Layer 5 of a small transformer language model trained on English Wikipedia (9 layers, counted from 0, width 128).
A neuron's activation on a vector x is squared ReLU(weights . x), where the dot is the dot product.

Input weights of the MLP neurons that the questions are about. A number n stands for n times 0.00069.
n13: -210 157 -126 -205 27 -121 70 -230 153 -191 248 -183 34 -46 -120 -122 -41 -115 35 129 37 39 143 111 -28 8 -53 -263 -89 35 53 70 -63 -111 -112 -75 -151 -123 -36 -100 -107 -32 -68 -12 135 206 -27 -109 65 8 -128 68 119 -133 39 -186 36 31 -128 -24 28 -156 211 -145 95 230 -78 180 -82 -77 -24 21 -61 -261 32 -32 -135 231 145 -240 34 -4 -84 4 239 -85 -92 -12 71 -20 -193 -227 170 138 -118 -210 -218 105 -68 103 32 -7 -40 32 181 116 -176 -119 48 387 -125 95 247 -102 182 -98 -74 125 171 123 40 -189 -12 -185 56 -153 -36 -94
n78: -241 -77 -230 49 -33 200 48 -235 -15 46 -62 -54 87 -69 11 19 -330 140 7 141 -127 129 76 72 134 -48 137 -46 -133 92 39 185 75 -222 76 71 70 163 -19 -96 -226 -7 -27 -78 -84 0 -36 -327 94 184 -122 -15 23 188 -11 -110 27 -133 59 232 91 15 -42 33 -76 174 -63 -19 -194 73 7 160 -33 4 -114 126 64 -15 207 -86 -100 67 92 -77 216 -308 80 56 37 201 64 85 -196 35 31 -147 -53 160 -77 155 -23 40 250 -143 -66 -142 88 -98 -11 -7 -116 218 38 -71 58 4 62 46 -128 58 -102 -298 284 86 50 -82 -196 -78
n110: -153 134 -106 -141 -7 166 21 51 32 22 41 -87 54 -21 133 266 -89 96 35 -119 -193 -52 188 57 -4 45 -209 261 114 -196 -116 194 212 -48 -151 -60 -125 50 -246 -36 -170 -106 47 308 28 124 -151 -51 143 92 90 -203 153 -50 59 -18 -189 149 144 109 -147 118 -32 -19 160 117 45 -21 55 24 127 34 -157 -10 -39 61 -106 -116 101 -56 -87 46 0 -181 96 61 82 151 63 18 -21 69 -105 -199 -7 -106 -81 10 -162 57 178 -82 25 -211 -107 32 -118 248 21 -56 14 -131 71 106 102 -29 7 133 -109 124 -46 -25 -132 14 -97 77 -177 -175
n126: 128 -59 -120 -60 48 82 -52 114 -32 -51 -75 32 -75 -83 124 -158 -152 191 -174 -82 -86 56 84 50 -37 161 -176 -39 -46 91 -21 -43 -94 -28 74 -75 100 5 -163 -63 -99 -78 26 117 109 44 143 3 -78 47 32 -8 -47 -58 -41 -13 -16 -71 -119 11 153 100 102 55 71 -89 -38 -59 -253 -30 -34 -16 -8 47 -144 13 -97 -3 -225 -46 37 47 8 -93 -69 51 -53 -65 -65 47 -117 125 -64 -45 129 115 -57 -103 -77 66 51 -28 -105 -29 -3 -82 -8 8 31 -75 -175 -104 13 23 80 35 -86 -42 -180 -27 3 100 76 29 35 95 -5 -43
n210: 55 9 51 -124 30 32 17 104 6 -162 22 -55 62 -60 -94 -70 29 -31 -79 -234 -5 61 48 8 -17 14 3 -37 -47 22 -75 -122 51 52 -177 185 183 96 0 -11 79 36 117 -144 198 -42 37 69 68 -53 -54 -37 -96 46 -89 -90 108 19 185 12 -31 0 173 -59 14 -107 80 61 -73 -87 -73 125 -109 -5 -34 43 82 -56 -172 -89 59 -53 123 43 71 124 74 -8 25 230 -62 -14 -78 124 79 -102 28 -81 -26 201 64 88 40 -203 -49 -80 177 82 130 -60 8 113 -68 -222 -5 -76 12 60 -75 117 51 -43 232 -132 52 123 12 -29
n235: 97 -71 12 -114 -35 156 59 -166 196 -3 -107 105 20 -105 107 180 -6 -9 66 30 48 168 51 -88 110 -56 -78 76 -41 23 108 -112 -33 6 -125 30 -156 -175 117 -15 72 -222 -73 112 -18 6 -3 15 122 -60 18 130 -15 156 -50 9 73 -156 -53 194 -30 -82 36 -39 36 -87 213 187 -143 26 -227 29 165 29 15 -91 -172 68 55 -114 57 111 -140 49 44 -98 91 182 -33 -15 -63 -157 190 -89 -81 90 48 -122 -257 109 -65 -32 -27 -99 85 165 24 15 27 20 -65 -15 -76 159 20 -37 22 49 -37 -183 27 0 62 -60 83 33 -64 87
n269: -230 108 -53 -28 -351 61 182 58 -58 -265 24 -15 129 -38 83 98 22 -96 -78 66 -80 187 -75 39 68 45 -165 -161 -170 -96 -62 14 67 -68 36 46 -149 -50 105 72 7 -29 36 -94 7 174 -22 188 -178 -156 -212 -68 -60 -133 -35 138 71 80 44 138 -50 -200 -110 -127 36 195 3 -175 -37 -45 -14 61 -61 -64 43 -57 -50 116 68 -246 13 -148 -277 -272 48 33 4 49 120 39 -49 -160 -11 -116 -124 -191 -81 122 76 -4 -65 123 -21 -171 -65 -137 201 -4 -150 17 -14 64 64 -64 24 33 -62 248 -215 150 110 47 159 63 29 35 -123 -197
n277: -20 61 3 -50 -227 -115 43 -41 125 20 -51 -61 105 35 57 -38 -55 -103 -40 -170 69 16 3 -33 -165 -7 -48 67 68 -142 116 -49 66 0 -165 -201 -124 -7 -187 -98 -213 -18 188 -228 -194 -17 -133 122 -74 40 -114 120 -30 -91 105 -100 50 26 124 -24 -91 -3 220 -179 -10 226 -20 102 -99 148 -89 184 19 -19 161 255 63 20 -98 111 -28 -53 104 -31 -184 237 47 -62 -49 -97 43 -14 -190 129 7 -70 -133 3 -71 -17 31 139 -10 10 16 3 138 67 -104 90 167 -63 227 -126 41 137 -199 57 -10 -106 -83 182 42 -3 7 -135 129 130
n285: 15 39 91 -129 21 129 143 -93 -100 97 46 84 12 12 22 3 -145 -152 -141 19 44 176 -44 -35 -13 -102 -160 76 3 -129 -13 213 113 -240 19 53 148 -143 -158 29 57 14 -83 -170 -18 107 -104 87 -24 -44 -137 -32 -108 90 25 88 38 -151 33 139 57 -102 73 5 -161 0 0 -50 -55 94 -219 63 97 -90 194 86 -22 44 -74 33 63 -141 -73 55 -129 106 13 37 13 13 -75 13 -138 158 -52 -69 -372 0 -189 -79 -71 56 136 181 -40 83 32 -92 190 -65 -84 -28 143 97 79 59 -157 -35 -16 -7 243 173 37 6 -103 -97 10 -107
n317: 23 44 -13 -182 -93 -10 -56 82 160 10 -26 123 189 42 -71 -113 83 57 17 -49 -25 202 110 7 -95 -59 166 -47 85 -91 -140 -134 149 -48 -169 122 69 -7 75 -111 87 -76 -178 -46 178 -117 -159 27 119 -66 -67 -50 -154 20 26 -217 157 39 125 0 -135 -20 -37 -162 140 97 49 -76 -76 180 288 26 -119 44 -27 40 60 237 -61 38 -63 63 -118 95 -10 44 20 211 89 215 -139 -170 -51 -7 -96 83 -196 184 -125 60 143 77 -53 130 -23 -159 77 -90 0 106 -46 -50 74 50 -42 76 10 159 79 224 -117 44 13 70 -156 -218 -92 -134
n381: -71 52 235 -47 -70 91 21 74 -96 -245 148 202 -102 -58 -238 0 -151 279 -93 -156 -16 33 205 -69 -446 122 164 56 -130 -124 -140 125 21 -350 -108 0 -109 73 -61 -204 -167 -167 -47 59 -162 68 -126 0 74 115 22 90 -30 -61 13 -51 69 -104 -27 26 220 65 -116 48 167 192 293 -144 159 -25 314 107 156 -118 219 225 -13 13 74 -139 -52 8 -26 100 145 -61 104 97 -221 -155 123 131 257 -135 -40 -145 -73 135 -226 69 83 110 -17 39 50 191 -60 47 -133 283 -25 213 185 -17 49 335 35 -113 -110 93 -158 78 96 246 -222 46 83 -44
n417: 71 43 -99 -42 11 272 -53 -140 116 -55 103 -16 -26 -473 -224 71 44 153 87 -23 -125 7 -233 -145 -147 153 -103 0 -22 -222 -12 -15 114 -22 139 -87 78 325 179 -85 -221 -42 42 -41 -26 84 -149 97 172 -34 -81 -4 73 128 26 -137 -199 156 -198 16 4 31 65 -156 61 259 7 -199 47 335 4 53 33 15 -196 -100 -111 241 8 -64 -65 -68 19 19 41 89 -54 151 -38 -100 53 -47 -128 12 -47 -198 -38 -4 12 50 -156 122 -99 47 52 8 77 15 214 -89 -49 -19 65 -42 -168 31 -268 213 -98 -138 -114 170 -67 163 16 68 120 -106
n423: 64 123 -268 -3 7 -130 31 -84 -35 -141 100 -39 162 90 154 124 -151 -45 -55 115 -81 -128 121 93 -112 -14 64 49 91 -84 50 -145 144 56 -3 -102 -71 -17 74 24 -38 -78 -42 84 117 -17 -72 -67 -126 275 -45 93 121 45 20 -141 83 -84 -268 28 177 128 -17 66 -28 -131 -7 65 60 290 -205 -24 116 13 173 28 -55 -68 87 -39 156 -127 192 84 295 -46 129 -14 -62 -52 -51 137 -60 197 21 -38 7 -47 31 -142 -148 71 -97 95 117 -126 49 28 -48 157 92 21 149 -250 -36 78 -196 -332 -11 89 -86 0 182 58 -39 167 60 -14
n523: -28 189 217 3 -18 -130 50 107 -13 -206 114 49 138 6 113 292 -83 141 -171 -101 9 59 -198 22 -10 213 -199 138 -3 25 -157 -6 29 89 -133 13 94 -3 55 49 80 -81 103 -50 -50 13 3 20 -43 -51 -26 157 -19 -139 38 -48 35 69 0 59 -32 10 -54 -44 80 -51 191 117 142 -117 38 304 -22 -55 16 -13 -51 54 -133 -53 33 29 -175 144 134 -160 294 -123 -48 6 159 114 -26 -16 -185 -109 -96 88 29 64 -200 37 -112 95 -22 -146 -16 26 218 0 -32 -80 138 184 3 -7 93 -68 30 0 10 45 12 -16 107 54 -104 -92
n558: -80 144 204 105 -30 -61 45 -40 -119 112 -68 109 -41 -233 -64 -36 55 152 -281 -184 53 -35 0 -135 82 204 -124 -46 -90 -7 94 162 18 -102 -122 24 -124 46 -296 -11 99 -32 -68 24 -17 180 -132 -25 68 -179 7 -124 -35 97 -108 -102 -117 -259 202 0 -18 164 -60 -98 88 205 62 91 156 262 81 147 44 118 -256 82 35 143 -32 -84 -193 -109 -46 126 168 -255 78 -108 147 149 39 -166 61 32 -135 -67 -49 146 -136 46 -72 122 149 -112 -82 -64 64 28 7 -85 -52 -60 92 -88 47 -62 7 -29 -276 29 -92 -79 7 21 39 -35 108 62
n566: -48 -115 155 -28 -10 129 -45 237 0 130 -126 -90 34 24 -71 76 -66 -21 -126 149 -17 -110 -127 28 29 28 66 -46 203 -17 76 10 -74 -3 96 -189 197 117 -104 -89 -46 32 -4 10 -223 42 9 -36 -44 70 -21 46 85 193 -97 63 106 72 -44 4 132 149 -71 -101 -194 -176 7 17 -11 -58 325 40 81 -94 -131 -25 -271 97 89 -108 57 -248 -89 223 -89 57 114 111 168 74 18 187 -140 -7 7 -225 -42 284 4 21 29 307 -14 278 -79 -107 60 56 -4 105 -28 70 28 -49 57 36 128 57 -80 -73 -78 -46 244 42 122 143 219 -138
n608: -20 -159 136 -230 -82 -7 10 90 -235 115 -62 188 -42 -148 114 98 53 -96 95 248 -147 43 71 -24 48 63 134 154 -60 -79 -38 23 51 56 -31 -71 -137 27 156 45 54 -210 124 3 -76 -160 -3 -108 -56 -149 -62 170 72 62 261 -204 7 149 -141 -10 -45 -120 89 -62 140 88 83 -138 -133 -56 115 191 -46 13 -7 258 37 -128 59 -90 90 -294 -196 3 73 -55 -100 77 -101 92 71 163 121 76 -32 -3 -207 -33 76 150 73 -27 7 -45 102 7 -3 -44 -133 114 201 61 -106 88 104 -39 -63 -52 -115 28 -177 -62 -70 61 52 0 -208 112

Each question shows a token from some text and the vector x that enters the MLP there. A number n stands for n times 0.0087.

"0": 110 11 -91 28 87 0 -119 -18 -114 62 -44 50 89 -54 -25 -82 25 -78 -77 61 124 71 5 17 87 -62 73 -23 -58 -88 -95 15 112 32 -27 38 2 7 33 -33 64 127 -81 -94 7 27 129 15 53 18 -30 -80 -68 23 -85 14 10 19 12 -58 2 1 64 93 42 -11 -58 -7 -4 -72 -55 -193 -23 19 260 45 -11 17 -72 -99 -29 60 52 -31 -102 82 36 -14 -58 -12 -115 27 -36 145 1 79 -66 0 61 21 -86 -98 -24 -59 -261 10 2 -21 -19 -165 -56 -35 -4 255 -138 -22 95 42 58 -87 -10 43 0 -62 -94 -46 -35 107
Which neuron fires most, and how strongly? n285, at about 1

"an": -13 140 13 120 -69 -41 -93 33 95 -12 -46 118 -5 131 81 30 -54 56 11 3 113 30 -57 55 -135 20 4 -82 -79 347 76 -25 161 -58 77 8 12 0 -139 40 26 -25 -8 -45 -35 2 225 12 -54 48 8 14 -59 -12 -123 -25 23 34 87 5 -57 -21 65 38 -8 109 -114 -30 31 39 -11 -164 40 58 78 65 10 -124 12 161 -110 160 104 40 -138 21 47 -149 -28 -37 64 -100 29 -24 38 60 -86 43 25 -27 7 36 -29 21 -98 -60 -64 -20 16 147 40 -33 6 -35 -12 -48 -14 61 92 28 25 138 46 -27 -46 -54 -65 133
Which neuron fires most, and how strongly? n277, at about 1.2

"dynamic": -5 38 55 21 -98 -20 36 31 -55 -73 -2 15 -203 78 70 39 -35 -7 -18 -56 42 -29 -7 29 46 -182 6 57 -24 57 -20 16 -77 -106 -48 -47 60 17 31 59 -2 108 9 -95 -28 -83 233 -76 -65 28 20 3 5 -13 -39 26 78 -19 -4 162 -42 48 -56 86 71 -83 -37 138 42 61 -1 -276 -60 74 -43 111 109 -100 -46 103 7 132 65 35 -74 17 -18 9 31 -15 -17 -5 -24 76 -66 8 51 -90 -2 38 -31 -70 60 76 70 18 87 -1 -15 -25 76 -80 26 -106 -55 -63 -3 23 -2 19 33 -24 6 52 32 60 -38 43
The two highest activations, in order: n210, n423

".": -51 10 -8 -83 -116 -9 32 -5 6 66 8 59 -72 -21 -35 -1 3 -76 -53 11 73 -77 -25 -16 -32 0 2 66 -16 -175 -45 -31 -4 -36 -27 26 37 -36 0 23 -27 24 17 53 10 13 210 -22 -55 -51 -8 7 24 18 -13 -21 20 -6 -27 -29 67 27 -221 -31 20 13 -36 -19 -33 48 7 -421 -75 -89 31 -7 -39 44 3 -11 -26 -50 -19 22 24 10 -49 11 -13 4 20 34 -22 -25 78 -40 -28 32 -6 6 2 -169 -45 14 90 60 30 0 -2 -108 21 88 17 -34 28 54 -26 2 -21 11 -30 -33 9 32 -21 16 -15 -8
Which of these neurons fires most? n381

"s": 14 -17 -33 -61 -51 57 -69 23 -16 36 93 116 -4 45 78 107 -18 89 -71 -39 29 5 51 -49 -22 80 5 -39 48 261 -31 36 176 6 -68 63 -111 48 61 132 -67 95 -68 -95 -13 -90 234 -76 -108 -10 108 -35 6 25 -111 7 34 -17 14 105 -24 95 -187 50 -11 -10 -80 -65 106 -88 -121 -106 7 -15 -16 -24 97 -166 59 94 -133 74 11 59 -57 66 11 -115 -44 29 39 -53 59 -10 -60 -27 -5 -114 -27 115 25 115 97 -102 -76 -58 -21 -88 -15 -22 102 -69 5 -27 13 6 2 -11 46 4 -58 3 53 15 -88 6 -59 181
Which neuron fires most, and how strongly? n78, at about 0.18

",": -34 21 -3 -47 -92 1 11 -24 18 43 24 43 -22 -31 -37 -8 -22 -41 -45 20 74 -77 -8 -37 -31 -39 -5 68 -12 -171 -44 -36 -5 -44 -21 36 27 -18 -10 29 5 14 41 21 -24 23 221 -45 -45 -82 0 16 15 37 16 -5 30 6 -49 -18 53 11 -149 -7 22 19 -40 -46 -31 34 13 -438 -82 -49 4 -20 -34 26 -11 -57 -31 -40 -24 29 1 4 -69 37 3 9 9 29 9 -25 86 -60 -22 10 -7 -15 2 -151 -37 -5 89 38 15 -9 3 -82 9 92 15 -29 25 34 -17 34 -31 -11 -29 -34 -2 20 -18 7 -16 -46
Which of these neurons fires most? n269

" (": -28 24 -7 -41 -22 -20 -194 41 33 19 -9 21 -66 -18 -58 -111 -47 -52 8 179 -9 19 8 -97 69 87 -14 27 -91 -115 -11 -16 -9 -39 70 24 81 35 7 -2 -5 0 100 -19 27 7 127 66 -44 -2 91 -37 7 -25 -27 -5 1 14 -98 53 -49 12 -193 -75 16 -46 20 -6 51 -49 -36 -373 -66 37 -37 -42 0 -55 -17 83 56 -36 -36 58 84 -25 -62 -27 -79 20 17 -17 -32 -15 43 -6 -13 -1 0 -16 -7 -55 -39 7 101 -20 -4 -47 -9 -78 23 -11 -7 -30 -118 21 -50 81 -77 0 26 34 8 30 60 23 99 45
Which of these neurons fires most? n417

"unch": 124 76 -65 69 -185 22 57 -8 41 -31 98 -40 -108 121 57 -54 55 40 5 -200 58 32 -72 -46 6 -40 38 7 59 129 49 21 -21 92 44 53 69 -66 -54 45 103 133 30 -86 69 -28 211 2 55 56 -27 -60 -32 11 -74 -76 15 31 -1 136 -27 -21 101 19 -56 38 14 64 112 54 -66 -201 -48 81 141 75 88 -40 2 144 -42 -41 -54 37 -95 -1 -68 -121 10 24 24 -70 -56 6 59 89 132 -24 -33 -174 57 28 172 24 -7 -83 -52 -26 56 -123 23 -36 -12 2 -190 46 62 12 69 -41 48 9 -2 14 30 62 -31 123
Which neuron fires most, and how strongly? n210, at about 0.15

"fri": -55 40 47 38 -71 -15 -78 -34 -29 125 -20 -23 29 105 58 7 -135 48 11 -97 146 -20 34 71 75 47 118 57 62 272 24 -122 -117 185 -29 54 19 121 -30 -12 36 147 35 36 10 86 185 -21 -86 8 18 22 10 47 73 -44 7 -1 95 117 -34 19 -263 104 14 25 -15 32 80 -61 -12 -138 -165 109 -8 31 -8 97 15 171 -182 -32 -135 -10 -60 16 33 -202 -8 -51 -20 13 -5 -15 -37 75 13 -141 -37 75 -89 -11 12 -92 -77 -3 60 -17 -85 49 5 88 -46 -50 -74 45 97 18 6 -28 4 6 -70 64 72 -5 -63 -25
Which of these neurons fires most? n523

" coll": 70 52 110 90 -9 -11 -130 99 128 -19 -104 20 -79 123 0 109 53 51 -1 -41 -33 -77 28 93 59 -68 10 -23 35 -54 39 -120 -157 -7 17 33 8 1 92 -44 38 194 38 -98 -4 21 159 41 -47 31 22 37 10 8 11 19 48 -36 -3 -64 -41 22 -195 31 40 89 -92 138 52 -22 0 -187 -20 78 -142 15 -15 -135 69 258 5 -71 -30 191 -29 -40 38 -96 143 -5 -43 -13 53 24 -56 -106 -44 -116 95 -42 -24 -54 -68 49 40 -99 -2 -18 -58 -40 -34 55 54 18 -8 10 33 42 80 -35 -8 -92 0 75 87 25 74 120
Which neuron fires most, and how strongly? n566, at about 0.59

"Adult": -80 -2 13 139 -85 -105 -100 98 32 87 -42 -72 -38 8 41 16 -82 -122 -18 24 33 -87 101 43 71 -123 23 -24 10 115 75 23 105 -91 -112 -16 143 62 -59 -133 -58 160 -100 -160 -67 -18 261 -55 36 -6 -23 -102 11 111 -139 70 -14 -22 17 17 -72 87 110 160 -26 -53 -67 92 30 -45 64 -90 62 18 -152 110 19 -3 -5 -27 -41 -83 -69 69 -75 13 -98 -87 65 -45 50 -20 -17 -16 -35 15 73 -149 -21 100 -7 -81 111 115 -28 69 47 65 0 -64 50 69 18 23 17 33 64 -26 -77 24 46 7 -70 47 -94 -2 -47 47
The three highest activations, in order: n566, n78, n558

" Metropolitan": 47 -61 55 40 158 -88 -5 -42 -1 32 -61 -71 -161 104 8 -111 -64 -74 26 -24 -22 121 65 -95 -32 -26 109 -50 4 -5 19 -24 21 196 -89 -5 172 -14 42 -136 -13 24 79 -79 14 -33 274 150 23 31 58 57 -27 13 32 -19 -108 140 -81 -36 -58 20 83 -28 -21 -67 -17 29 7 -63 44 -167 -21 -16 19 61 43 -72 -88 -3 33 -136 -66 -36 25 95 37 39 45 45 -25 -3 5 21 -50 58 -1 13 70 22 25 -249 -15 -77 -71 -112 149 -108 -32 -41 -83 -64 -78 -21 -51 -11 72 32 24 -101 -37 21 -35 -33 20 33 12 35
The three highest activations, in order: n210, n126, n608